Layer 8 of a small transformer language model trained on English Wikipedia (15 layers, counted from 0, width 128). Numbers have three digits each and are written without spaces.
A neuron's activation on a vector x is SiLU(gate . x + bias) times (in . x + bias), where the dot is the dot product.

Input weights of the MLP neurons that the questions are about. A number n stands for (n - 500) times 0.0024.
n40 gate (bias -0.149): 459464486501388350532445666356592436635575454373509595454508694612666341516412600380509467430469397455508488437189549655352596249530484481484562395524357596408584563469374565475395520459624461408584319447434454580480319686435640514339783535547688604425537510655326572369457612498574435361288469236416317601388433387430558623465423536150555452528642627683390554572681672320526611629457
n80 gate (bias 0.030): 615568620613515302653555445380560516596642418487419577648533387453315405568542413509585498485798590478583703555469619381519508372466466293477631493371552323440536317633431624579369536428544651430547480524539463262478583405518466548623546494569463531510544607510371473298514400456497466427514612523556603427346490528626603509438480458431440559509636451611497515587437531528507590418415
n90 gate (bias -0.197): 625457522569529527320616319656345384660546403380384464648690426418492559570630505543598527457605461450473567345618490378345670393598442402230642469523424503626465560572578607437390609386607603461673443669313639401334508466495592528566527597583496578716463661511496602423594532400552522542444482486537581581726467595547542611527553556459431432323557555650536592521338522561603475460354
n100 gate (bias -0.149): 539386521462604756327574246415528546536531401358443654646321442746442560188625603528421393570618555373749827450262179503636492582642598323380405406660604384474645433634380434502712437534148349874424477431651375417661531572499432579453487340422393279373602572635417454371499393626584601628494290415497780566634649769459477708658629822163710418643535478651358460455526457236422455437414
n154 gate (bias -0.104): 669374622284504587371455772622426619522672653457636646476532430656345406495452330608349344455538416495483482315650656480532468469508510285333395595561466178572395372316361542452434470515300386736574401497549403402467513519672353493317500536398427572557741568469523314598494668574692500596678292627458439385604375238728598682513535420554597621364495801788529378536540432462568460661642
n188 gate (bias -0.336): 451641466559371636541619491564639275699601542271622481597580449348396439358544491511267323319595432465533482664443284891713499338770557470336677501507604725412496595491280956454321438450563770425476369551384635467410204721546589637362479483506388459601452402482397018576739538411484308636542650540410327312607532671839430448649241456380561449498487686534535330723434536385449585542507
n190 gate (bias -0.222): 653795316474512610365439296495606153490572456468343487480417340431568294449415562314552744375754497543271279539319567553323664410426498344529392421513560303450668397362408585534550613303517345468568544659701515549598413393448671547650605513646672470364646587657240584601597837264439359495692645678448611522555127354642409466579555691469287448611611338620375602603612721410617566552390
n231 gate (bias -0.152): 445476285295574557527634541379538272563390565535480653369595629464437435616518603516238435707356380637384562503294572574350386395716469335269587297575352604649525430721524399523421432527334543624301625559552418538361340547603829306391417521412383429540419514539416374706512596804585393493520564274559507342446491559412601348404441686328312412525676494584408752513503423696764682526562
n287 gate (bias -0.255): 548487445416621686591411503472613642294581351587482598568590444569430342495483338510661452546546644418547496495382649455545540484474439419376617429394405315630496559395510626388359533499522448328604607480544743468314484664388580814524551629528269547570625560537351380367582580576633415471399725493349458235384354451442584444607519337574380402336566690662313456625463375390623357582423
n290 gate (bias -0.176): 664485579528642442236757488393713384535583577404425432767566487423488577409384801589590812570639410572617559445419456502705603215386673586638445601637139716396552485492334329420597518497528601591648577751554404490401374523434651349681336215610661524259387625357548463587446636462374449486501681581635513470466538725460582550506355819505148457660653253668383500700707357418474697607508
n302 gate (bias -0.115): 501434456619580475668536483666600509549616466465546593703576454514566426509553708526588420395456510487442563437468603256450465395432621431330559463449577546677547438527525591434533707595476489385430464465506545487445472267445614521441489384514551509548473553480358556588438298448588475534371486402515479469403445516358584479384577411569373412280575578553410387514675535536486471573464
n310 gate (bias -0.064): 552516441592314464319528494528472296593464598528404516590477615350346562442586306561574479460445565570629663238464510376463639428485543646510526494419633602395452420474347474525399623601410535530532437681394611412397576726495493593458302778420541594418509454540412764603638223344457471525577498439367424505528524582556512525475491525451562537468592569445560285401508646562565340460592
n314 gate (bias 0.088): 442632356433493762514594395380605491424510531344772381591618375384453546417240657389564793380502611592575402618484548660465607326644521370723417616574425511320593681526527494463348584301381522630558664521352530635371363454366389330681574584397624388483471667699639559445592487292376594163507518504479653557556607677530299642393583316331223427422406287538262681361345227293368485801380
n326 gate (bias -0.159): 668355496584244377227679536257456590639671355741644503545365609436612739404450690386246455548591693511438485566364474557574409345288513573571655261563327437540695513494513324664497544566523469380530552638630457460480362552366504409336513500179509534482561297402716391429541433437628521751788427363565616658644595622344370614621346529351518254710403457570345339595494429716360393675708
n356 gate (bias -0.244): 424694536521197534739481458512448424619496505550381322565482580214365470323310428703463495500646251664530616648708531417637595488264456368437385493458419397636408444581708645515296336391476446305480751452412605500290325575463489531524716508558419505526736464359627424550357788440393480685431466448418591525527662015589519516661475467467408402384440622712360583452665433412377487817376
n387 gate (bias -0.083): 425435492397266581652355406468404726585473423535601795568490547510567369367510655348657559494547754547589377625391474336307527511500739467472456860602599418478628491496646485367532562398373464373563401713628557505264488721519381480423380593484733369472566285499498566284453685314542554461304664650534324453500464628699272621345739479592540336487629577235207553367435614522353555402646
n416 gate (bias -0.156): 542523399676262564467519399389402407445616362342437616514532474435160669437447389542467596467575690613547430582530596505377654371415445441731636446233505559571601684458685680514446713651597329384371554636738337576503394434668524472477607508775425557337575484285422519465512567592433262536568620505323498116364448399777698383572420536347417484451365468316462358527515721524549549607637
n431 gate (bias -0.188): 589323445416454201609490350415517412522570531393483443507498528663703480509293568552474285548485439432517428427425414522414467391679458454587593472424443454503404414501618720421345359152272577623157548386447666480463683673419341277583531284638486501433657231503509341594544601594158475560619346311410580651510496345470332428529616608436331543317532609364298427538479499451530329536333
n436 gate (bias -0.109): 581574613625479520639451579487393686684611594534451552639419619814358473621578612680401777685681554535549349651389254460627370564537455319477323406702539425449603464395534354293543257567311215462450340358395474549577533482355334403647625553697507565338528603587442516417194673215443646517547422338455439651313340345357384444526471526640522431308393460487712658720370582344726253490379
n469 gate (bias -0.057): 406462358262481642516547406613634507418474505526630501507591654670527426450633431424596537640521601427583683431380506505513509316534638723462497345432605476414416338575352576726314536628591478672503444790561399488485657364632502551532376498441541657467310548371507483489518525311583592545588457334437408449371503585671257414403489370523319309448664468565292610421477468541574542462394
n477 gate (bias -0.010): 436479473538520495696501617567410617476520642464621574688571434320621371420474416666725361660502401548411611595493638530415616443432515482440608531473358384782470615534526491697504314558430563288510494205490492492392529437275447490520596555530623499585596601681405607434676406485667362403324233421457534528460480546652323537635314647491472592453641601613561520595399473462746587423534
n483 gate (bias -0.045): 505452403486482616404660315383725637340452436478351424443631350080527326337477549640340681631520613397570716500292567485323462387629393513587445415548600369539485512358715499546620654523551632601681352349531500305549488550506490465597426507799354733525435576610310580368573710437598545505738349460516293482358575284370570358643607552349526660475561499287527451374499475508512492404333
n499 gate (bias 0.075): 403477416670385537497452290509595407694469521384601257518505413550562483377673551694343721540665355623581520577557584555430472437385428402592431550406419441358533351579575442406476642567413639308415343469498543395622514467467652574670506621494466665341545563544436494638561395347475510566487267333444510435533507699551651569458685484414476379618546556267490514463579633413479495356627
n502 gate (bias -0.256): 342545713391555577411459445543473484635464537470499577553264544329315402434424489384375454612654688456435497475342439282610527486397702319603259618408592450629796470466379541603511510495547476445734571413775701343493332513437520377552472661576457451518645413527413491332393625356547690581793544428457332319535630426294290519632629661399578494243620460554290483505644511393499819463413
n40 in (bias 0.041): 538627375401304370339358437311677563514441400449532547321531767636597504443417590526597647619473389576505407654458473594335514602408376379188466280578302572205540615279262483401355525533413643450539464625480684539505497607651477418493445442592476591431361442396489332615509540366354543458551465544483312660601549274393439432421439589183504572680419494484533385368576592620693640474399
n80 in (bias -0.275): 660422375549473534359385396507420449479479540660509414821754584471629596431642491422550521556475551544500469441411642587564572369614379416615477432397441531485608523642500155316452620616374598542521472585369503785579546633519440466534653507586569499482466551505473271578476594524491525671456439551521397487738585358501348606256506482576525576466529539419663586657457762478354572627559
n90 in (bias 0.025): 498424543587411323658584474751428368423517441571577584692482445504465513349412458590655339555375399225448444461601393375413327707480462513610573308552339677548474428562437423551658593417399389402395608417563546589434452566459625565555545625593703579514453310495492639421456476415520444485383560483790500605460489533459414445572644503532629524499400487642376473550469431534443323424519
n100 in (bias -0.118): 440325503496365585371583264477633653601597414624509661442334453551495595515557618222367481470556675534335539502372821432519562489461422466415484572759341479404524434522430410327519430515456444405355337590728217476377429264607370565566582376517500576497665816513529561487577560700568619499572364361474434514340467629512492475397592673656511528560611411415501620363558598329496625434639
n154 in (bias -0.020): 590201462588494471460534574510410505336584637388465512379443457604377402531723592530413277692254378267435506361610581653490599472411559448455542272614426387417415253297367539624534488653527447506361629489384537645476509297809541620443353521530405617506493418396504345534444629446491638478563468410592556564466361419691202486451380485459591614535443529634606505591489639656402321327554
n188 in (bias -0.061): 450502489463516537326558509492448302689632507517663492444340519335478777607358484505333616367564563356392590603607275708847316365459703477364518332375616483595524801292505505650380384114438616337623729401453451612416393559538583651362555366549310533336544403350462411638541528461581378557752622608552593516584539806544292548379271332531509421485624437697596327657448552741583523439432
n190 in (bias -0.007): 363503513492726501351631514663434657578629563531584269393563535570473306692516600597620710608267435343656634391565521450658466378461446455478786405432651570657451569604664525419463746626720840389519558472521499292567816632616469415406617558340314493655395364646559329337601406511868545456439526524434394528282398773558611447329469526620672468490495391497328585566363475527510443284427
n231 in (bias -0.036): 486384254501539446571519509484667436540574600639760505516574611506423653535317542752557494694496479715412528393664539620440439380346411511512406437574502508453686432550446340243601467552452362306576607468457419433236525310611534475334534536635526470280435563520651505557620441238335458609594420474692545570579603770571527616375470552532428691556408489543426325365673540591530569475457
n287 in (bias 0.086): 532599409483385275465375556521566699280669720644757481471642584585396419465297574461561486484512706525557443386505613567470500355362470580400403592512498408491417492457477316433497629403478569577548563631563205840525434314589460597502349285426495570475353503595329563397660675519519640478282687432511646423611328413332473472320517532633337290408452404586568332510620469631409633442459
n290 in (bias 0.008): 384418631517579408465476603380413370596442469566351631520555520419587548468418478441348538429506572368729545559249546574563385573394355577420729389534340702399392342600205485513686616527500375531456427603619323516547470499554446531384306450392558220450525538528553707521374519392585533767723664488470507606525552660499612687611427584586439498675673380331591374309577478485522608465601
n302 in (bias 0.158): 455522566542491445540527729641408470680585384434378524502619446406540397404654639389513601415427402467375638560536488573486400483489547570411403483601598296407325448516574316365473498581337548431479460507301783526522549321509649409467628399582470361421292492467562588681371253563479586601437447467506510630557432496408546448604599607516408455524596544698386399511504532561484383489625
n310 in (bias 0.040): 615455553447464488592287595443403651425590500632572558560611430446422608624452616479497373523497629584496570419558701511655571437460419532626443529599669533764581423638523397425708511393569525443450502577554424374493655525419571463446478498639602505633417509543194638569576323415587267579508415503459507445427592648459336409462712483384560448502430148585490505596422458465456624447517
n314 in (bias 0.054): 418344354486293577655648387416438371299429508497667366572389338618623626372413495752734563592607500632679627539490326670405474210516503418673538646417399495303604762519687475669389475353393360754476611842262686526259411744530518254725376399399437256515451474512620606424680362430436408531560358431403656449480548481457534433654471385427335449375493408646493725531389487316549543649419
n326 in (bias 0.023): 484616380664457518254324331426517538470401484682585541593400517288566423453683523429360450539547325375579583393483367440288349380524628414549294515599677491467456573370637337746574319515386553474707668543775440664568439658683284476292420357528351499336544417453397448633433205544459407522672623482579516393503531632536626752545650285705525612383450259494510636492471731497350375319490
n356 in (bias 0.164): 537446464527528604264481401343348728581558517608390487646520477439652413261670345760426367695468458432464450596463874426449179430582450565560660384493620455322379478489493431568399428447285447455559451457365346651513582669612397663466541447294540379583351398547603520560607524209514394428472430557588571466416457383622533481773721332681560246542387367511499569340593533277430485516451
n387 in (bias -0.010): 399495545426562553402829437261558341400513625493679569476390325579769397528539417637469550734424349670421440394396561525765478426402539672500351402747432463507353355651373373827590484445408604349528580345513562552521446520458656515506424549387465549646455767469303592616495340581631538648528454568551548538536430391437467579528501384449428489530512366611629542496435560551608506708257
n416 in (bias 0.041): 553440503609549485594384446309713541465430639368478458601442482552542415547643567486304642574528648428616624647404485638632557596773306557434469627707434495514519422581397498619626574441277267525514342466425508456472767495459342501472500478404665080492367437681559641390426392288555510603480533655520449581415556621661503384446434491411395469409354360495309641783619454468669599628560
n431 in (bias -0.098): 472345192302507716424463401476580467266616733445402461545341427396439559623504482480633491485677546565552438469660419500587601596408338508505566488449530663419453212272445452520510446410607389566505455598409449316326500334376710620543574512476541559507348591620362176656649398228660346619602462445436463452573626401563618506297723746590434481432598399445384595407560647572403362541243
n436 in (bias 0.044): 568450399382395499651595529460287551770518322466686528563481552677585323739529677591335376490715468412618499418314445266545439413487376529354487556861352525400527437539612431479495529446522491687585485393479415353516396527577285439462506369347413417532620618517343638716738476241576374752528404478374631572328349439490467455527472328540495428437380353506549565499375505506602447314393
n469 in (bias 0.018): 563510563678587371625582551314484575458638563451487571587378490382487500271468530349390653397531729469371429457622694475512672509573267548547272497414449516457434409527417409504352567625510566596489511408448505442397477441616230563559284592507484495505535477526369552495471512629458431506561695638684637520249486521528433494569587480567589302515468460460376413479510496434285625406620
n477 in (bias -0.113): 201530660491357360399396556401495656520284422461544474413481378679518528537532644464280293589607448558410416607478406626521384497440399521581374556384525537527371557519520528545504465687527463701536432290518489646534371489387382592513502428566228464358565188699466443476535466406538467533345474515511661382567319351623389464545368669537414497505583649580467569280551456517618463594484
n483 in (bias -0.038): 657375461373572432629441415525633551547446716337401400506531450458490411474605488366595529586513318339655490473335620452411454376641248587747287636354503403523642438502505631623408705428772375694587279522530608488518326296415594453266437448557421621387438764634456376605607545474334651583457485446310505487501408491572392393354592550527712446474351527501404414520428371527397441675555
n499 in (bias 0.027): 550549406614595353491462539700542545435244597342385336534660271461655710517391415462424529506680496557518708388588708303385496571587702570612686540385261393733559354477555560575312551407483574409328527383508587594481341318536510594483618530436548705642480287388459489747621571492604445413615395356342642516629630702474769524458795441575576335388653365422327516387552655485607460461642
n502 in (bias 0.014): 290648441741512790432563462614646506462421773455588657460528665443598320581576503586320494840383444798520842363244437445411583524505617597450550207389450608387646700817338574532316387469426474387500651475552396472420362412366654555522362681353393642331594387432320386480410452510506582496536628354483447609603799403524498555314460403360646622566528531467469397498492582437546424538298

Each question shows a token from some text and the vector x that enters the MLP there. A number n stands for (n - 500) times 0.0036.

"ica": 579637455552315532525476521704499484490420600609539463401709649423515589429352297503429598591305584566433487430540447687568635626502512614525461677433506520423393450546550463524537617588561606496555465472537427548555445502423449379448557485432462549534282533396453598528618421580731474475551369565587580620617508465626534490489504578567497350499527498535551591448555455483451513573490
Which neuron lights up most? n310

" Vietnam": 466494424516616497548462545568305396502391414529464527215542538540610436583420355433581604578513553500480525538569532531408723528443474398373555610449558426395478565488510592472595472421506456416590424330500444536380560548534563466477478602584467568465519529353515493409503439569588394487554630481465576448535589517333525513547473621569335529472462562492495586535499347502499459496511
Which neuron lights up most? n436

" Georgia": 411671445450611530486445616502360515594513438484565528281541453430498603464565478419617500447464621571434553505531609501474585514540551531503546552472498463389443463502578603495572525500402658372456479468522496471397629605510432551571558528610443493560411415358561658534510325516583473454485519474442471412445546553450447452509500678504537378515484520452472572534461365344578539432459
The two highest activations, in order: n310, n154

" her": 524409564390443478390615632321430511361436490551364576551485320516589432523553517439442440636543369494501431537447516537458513640458527578446346457522558650397380582502546592479452360330385519485474452526547533564494560525553455568427509469549532451538379495332514546362405510490479497516372412512469512351536507533451387644543511409547572472460338504472523445509556544476507449596647
The two highest activations, in order: n387, n190

" a": 396434518551568534510536534457499456509521432419405652509547465500466368390573560438501493592580457435498531448472654342472386582564456529479474539422590483380580547527406499580513397377559579582507498594649503403419583522426517535489495523398465486623418476429645566601436578513445511551547435475535549433482468464485437458568523468514516395558490508572540317559569526558362482535530
Which neuron lights up most? n469

" and": 501460453535559389562494503448558578445441562415560449554557501563419579453559611400518511521411373482382528325660581389468702537558613677658555510568599509394515588406438496601732536404391444565573510500490551578516378501481456505503499505453477582431497487508538545521575494544528512631429524363491442441435534656384366503451458486503503555544496519571433436606552529446560447565450
Which neuron lights up most? n310

" University": 401734404394588587472503574506531502476468534525505493507429654506572530482463434547499412465514551562552464426460469480471535679505440508433576501523602576406677543522670594426603560506521476418430519355446471579446496540551697398407581338493414474470450498487627562502539429520744676415531558472497569418663531702345563547427478623512513354446416506518540640386475520518516417519561
Which neuron fires most, and how strongly? n231, at about 1.2

".": 673445458560452469490493509466587497532489506534490400879553460472521440458495517421502485529600519551507559510413562464497573460476564391489568499428501480363631438530470488457414601487492567450502489492542520444538599533420487522487489479649477502479632559544295505496493444524537556562507501475482555333487549465462553554420554432433487531514482503463489487559497550502550556532488
The two highest activations, in order: n80, n499

" inc": 351518457483589513409484609525361365429563477364495409516571430575454493414532493519563585439587507460314412506528536522488562495364470580331540461564499582393641511457499513588539421554565533508428529409575461362590602668513442502535496506428532481459537562568562525596512429573524478475539591535515484524642588539370502395378580522688564564564607517475353543403445542572594494605536
Which neuron lights up most? n483

" Year": 434526413454595359514597570548523580504404542388504413270515423466688452541356458404451537498623442690592485497568565540400595485579496569433445508457470526395491471558615404566445458505490561443395600400407539445516494550520650347379551503539510549445529568527503468416549435540642563462438491549597531567606541718427478456530506586532453447460515500492439581312478448440347547534520
Which three neurons fire most, strongest first? n499, n314, n231

" Bl": 353521405377483481481494628426557443417586439597373575181549473486673502523545479580546526549639475485482513492558444526474542545626498708333499563737469659393571455518497517561390434515487404449534482523586485580530447544421482477481469518634550461508457376517468533443546273511613588457470565529480543520526351570390472501534497494601648496486503527466499568503518597483455588503589
Which three neurons fire most, strongest first? n387, n40, n80

" vote": 502634616408644583513374627600412450386398517482445509386405402361500403500491647372516428426430524679500429378482468470542641430597536523557428522437560570393469529408499528544493412341587566462672516466652555473577445503519513502423448494571465587516469527413419478504534496514516505445517593533502482347532542472470488477493402692652503527394517545536579510475536419523480547489612
Which neuron lights up most? n356

" Ya": 534600501541706571451496561597548466440437444508545465333475608473545531516511530429546432619493536425493482614504468456455611659465478675478512540587486556399606572474576540581540522542594597466459502373419469544475481469398494504435586411571522371548458465424506541695528310446587596489490485570572601446670320453523417591408403607549599433421526502513570611441627419429517473617695
Which neuron lights up most? n477

"ting": 523494493627437588412313407557461536555520492480416517609501473540429544514578488297486510487504507489474484418486517566571523507570514430466279438658609499384385565555473451486554455364515362443597378444499455442551481464471476596446438537511448557562430415524481499539527586505480462556485462475576556336398516537437444439571622603587566518549374487591493446408538526654477380457568
Which neuron lights up most? n100

"s": 482517506447522540453494494545397470435420545460377435455495445455582511508518525398583613531411499527487434441538512625492448620650533458624414457656411503381376544529638492495435481259491479476606569460588456407416537446487589451435494652474527580497550530578411544455405634505485562505556524465494484348418553586451449529536428461523569547525508402591517433553508471476480543516683
Which neuron lights up most? n483

"ans": 395611571562543587465425490590448319518475523466508339573605544499626581587433462450530532586528572480596320479693479547477529578526537576500450447579443458399445578493598447424417378351495332390526516444539496373439510379425571388356544692553566458513526522449470553397412627485538575531531471493531426414461598548586451453553569551432546520445495387650409570489411424465508474591619
Which neuron lights up most? n90

" to": 579509516489358537454466602471390457421442475546450544577430492562467446569518543426444468473448380529426405485524513497555542634605613413464353452592563542378398556499381573570401518370473481418601442544598532480505462604470606589446460529510597528526439473541528549426386595546545517562480416470539493346503464605445448472552559548434499456538493546549487314507571557467592520416509
Which neuron fires most, and how strongly? n40, at about 1

" His": 655506525547436409624564652427345630568444444398370443413537512537682428386590440509455409512527485438382468542543423470419588485580482649558444524576516559404323545583666651569437392314482496520445521430434497490492542592458487548559420485557398401523455488424469548604309377508431345570476401588453542591532495408530331586556423479473517472461469522409555584540443546501470510591596
Which neuron lights up most? n356

" Geo": 437716439562587323562597558657254475555440553538498532331600545525575429332448487458478415407438545582523610537478434636501592547515488529518657636507634548407337622455671635517572430527617464420510498420518590438491547585452566534506474314706460341450438445537382449539448449508532490428490470417448516542674464436507488482573467520500519473433514654554477557452557400580480510693563
Which neuron fires most, and how strongly? n477, at about 1.5

" Gon": 563655495453659575432568528561439503471512534628476452142548450518611369419499521580501402531548486517367420619514533511472598526617576536516538555526398475404358572456530482533418600478602496543574592425515505533561491435431409468435534609581490427570422417507466544450539274454523485479493455647479478366516476491394374668626368475616572473510674473573545495338473483470559385460713
Which neuron lights up most? n477

" at": 453559411488572576329439610450454574425426449551537620411427464506566517487616442509526397444483398493465566490352656339544507632465548502389369478535549494391553519545384539505491557521470440409427393397454471477456405504549519552496513393571482324511413424373393570536385574593673569490517536464593513359548494580495467515423390480523435421555412501479493332447520508370569551411456
Which neuron fires most, and how strongly? n100, at about 1.4

" increasing": 456512469640507501460413481491445488550639407453548425506454467519501485552540626381466441500580532539551521453508564551478543508475519558420485503670449594381341491476487438544519329379606510472491415437591395430587583462544426500558532389553388577547551342397590512584510462516423498588477628471428450375539642507409505602522581519531542405566581559544578497509490536439510425449451
Which neuron lights up most? n326

" v": 366556423457585439465403576599409465475560463547372415233526470592419544446420404602454628517630458385354539408431488469511558447464548483493482547504545433385512573639505515510417501408652416488556507379521465386466481614443486457536378358484550452449518479498461480541455553562576473421476673521513415413496413450442565424394436567543419639467496546452418491468522476494517487426493
Which neuron lights up most? n190

" cat": 347460560408576448382335644518363372480554516416384404491617411594538474535483392536486474402584408455515568497495541449496545516543492647461443548474552641393355588534591566510451326410564430467508538489438522499489540445529596411505527496549454410548544511432542566502443443506605626482489458583539410408532405593566559431518478477680492557517680450417399535589573418537550438489631
Which three neurons fire most, strongest first? n40, n502, n80

" \"": 600547521482547413466393566447475533561567500413494530484412502548549563375439484454423441450498508392414575392530495465367525453523578537469565452608490583378437526560578385589564515530429607561478509486598546438466552617612532514521475553452582495584498628560497465567490411565499490491624661453632550468490540487454360557381497416568429497567514477537450453426508484493522396417541
Which neuron lights up most? n326

"za": 468630500505413497623598412668432513519444465480466532566660524495546452503479534549530553555421536501377485646359518596429519578555475688556469562590552402412340464601517505384640458615488511574499506455541513577514502323406373496462506385526487617554293556513394421522497280582500669580510302466443499496655553538469536534581494503477423451412483428636451496541571301396599525538651
Which neuron lights up most? n302

" expert": 475592470541613474577576551500453505455511418427439424422575381522626476547467452496417527547509607518677577447484636512498541527552472454541567461535464698392295538576550595493459280281526352449540569514581502436472514559455629357545509423573436507568414506456546557482589501472482591561494600448353462565377539428519508589407432560543573405526515499420473486461651523533455402500544
Which neuron lights up most? n431

":": 520484503434627485658636571566436465425495501480477552120381391488525384470471461425425511495607541504520495476535432528561587557444587470469475520644474345379384582524502549598639619485521492437477428459393511430445520639598485486438417552578487556458531530577354457521538410493573518395472445432514508469514463546463597535441493511525469466442356560557472577464464420452515412515483
Which three neurons fire most, strongest first? n154, n356, n290

" She": 444529494444422557459542424294548535497496541616511485478600332600520416464514466530446550550485499430524466509506561477472571507366583594537354482533645608379493508502525604485496503464479532462578534433414505483366507434398443503501570583505435473482533466471548614454504387527492513517448497472530566364499448526464317579503425405607486558498524489506438595429471372462603541500623
Which three neurons fire most, strongest first? n314, n387, n477

"line": 445722566471482406525493510609592461522427486474511342355510445499556596540411488434433590458467405605505487441483539554389477501468397492628515566480657523393423558596503521438437438280518457502394414449535440452515373341554485398447570660641455507415518483470502470449514629593512560362497548558471446387458472481485590436617470658494593446457467463439500528476612341570516515535494
Which neuron fires most, and how strongly? n483, at about 0.84

" Short": 436485496477595533555508532571327500629482474618431589490499495489533426479324585523597407450560533554578467489655622497400551672472549551378519547631481548405494659424560462508627435389640445457611656386505506528523566515425539400425624544609332500483518530487357531420466288565519416435436458506322454545574405513450533423499548418522535424423616500600406586377542452402560420497460
Which neuron lights up most? n302

" Bac": 410562613487593401389406450355515517449423531448460421350642514445551482497386607424457548420482459374515546484475554416466412674482507614411528424546591644396455530503643562452576492457701539477521534506521512406510568411411480433593446523523461510542531520525491578488383372487501402525570468575457647445534445492509477613439481465627518478507603594475454515263408412581632587480597
Which neuron lights up most? n154

"if": 461436521394302477415511579577441401427459581474461359233536414434596681360618534378423631614403545471421365460368545543546502654608525451567681499584354568451458426599436460429454108361455510583535523432590579432455529497434480405449437516568546473618427580387618430365427431373482525528429451620513628495519406598365602375413547543477495505527439571811438549735522459493525574463503
Which neuron fires most, and how strongly? n314, at about 0.36

"ric": 423518509404416491498421578577531512484502487536506508259676558486549501505479501484430517631502518686542430499420677509637475531452566431611468556592527537415469544629462369386561218536563439573553515494628331342539457370448377325475431475516485366509408480445644590531454613470398526486675437560360548406509344514608544333626540654527437458490523547474467442531607529526423624486487
The two highest activations, in order: n290, n231

" panel": 565593551527442607538428655544399399362409505390463423429549423400540440529502443458498503669394540590601496462554506387482456557555518584470561552578529583390526664587500404499436390260457412474547623464669558465495422529506605371348537605542514538489522546467591492388568596510546569445493530526357480383440459554463515500458432508562510537411580469447446477517502378555445492506440
Which neuron fires most, and how strongly? n502, at about 1.3

"ing": 530402519638440509373371413541470569547511488452450497562536485569432490500578478403420475527504542472409386448499494511617526634485531439485268422645470543385441526515468467567527437364541401424600372412444465462478461463472459660496489515480456593579415459454464477463503584517505486581503471434511585418371443542480560451524565639574645438536320495481453424446522553569581392433506
Which three neurons fire most, strongest first? n436, n100, n314

"udi": 566501485631464441472483621396530553485422502407532499353559529534672563555503477431411542377317585581426469493374345684460486543512557457545527513498476580401286427539479501494697598528545523560449539524526432494564547495528470457526389449643316486483439573421573663508574337618517521616628570589516548643548476560454453538556522561562438403390507540547613497607512359461527596525573
Which neuron lights up most? n290

"A": 446482554660472516517582500358446562553516435509496532362597541500580550381502413439512617517420534490455517504576511386461524544444485611421464455511509595382643535437566524544533495428593534655494505558614413467424553546406503636511607444611528422623598454519528522641452328462552501487575498523525449475518509451545362544523529562550607394401427521501483371463505528556536470545576
Which neuron lights up most? n326

" making": 482535428596473512431526534575278473470560502505520495686506462598340462478588578260529563508553436585328568452603464467477649583543506534510412385571539547394424396412482400567488404519499505502508418400398524432571469436617481571409474463587383513498461493532612453561463538544585570536496504600641510378474514507353468455544501548449635446525564452520515455334554547566692359586568
The two highest activations, in order: n154, n314

" air": 455532457445603454515549602585433459440540420541358490540537481476555505436493434425445550464432589552409452559460397467433564411507370489536497529613506657389459611477498614535466369325471634395521493477517466438525615498538464458549534474481414417568526525415599502419454512501593506514525541357432429512569467567456632580576457472493483412445494726520499489388618349459365581516535
Which neuron lights up most? n310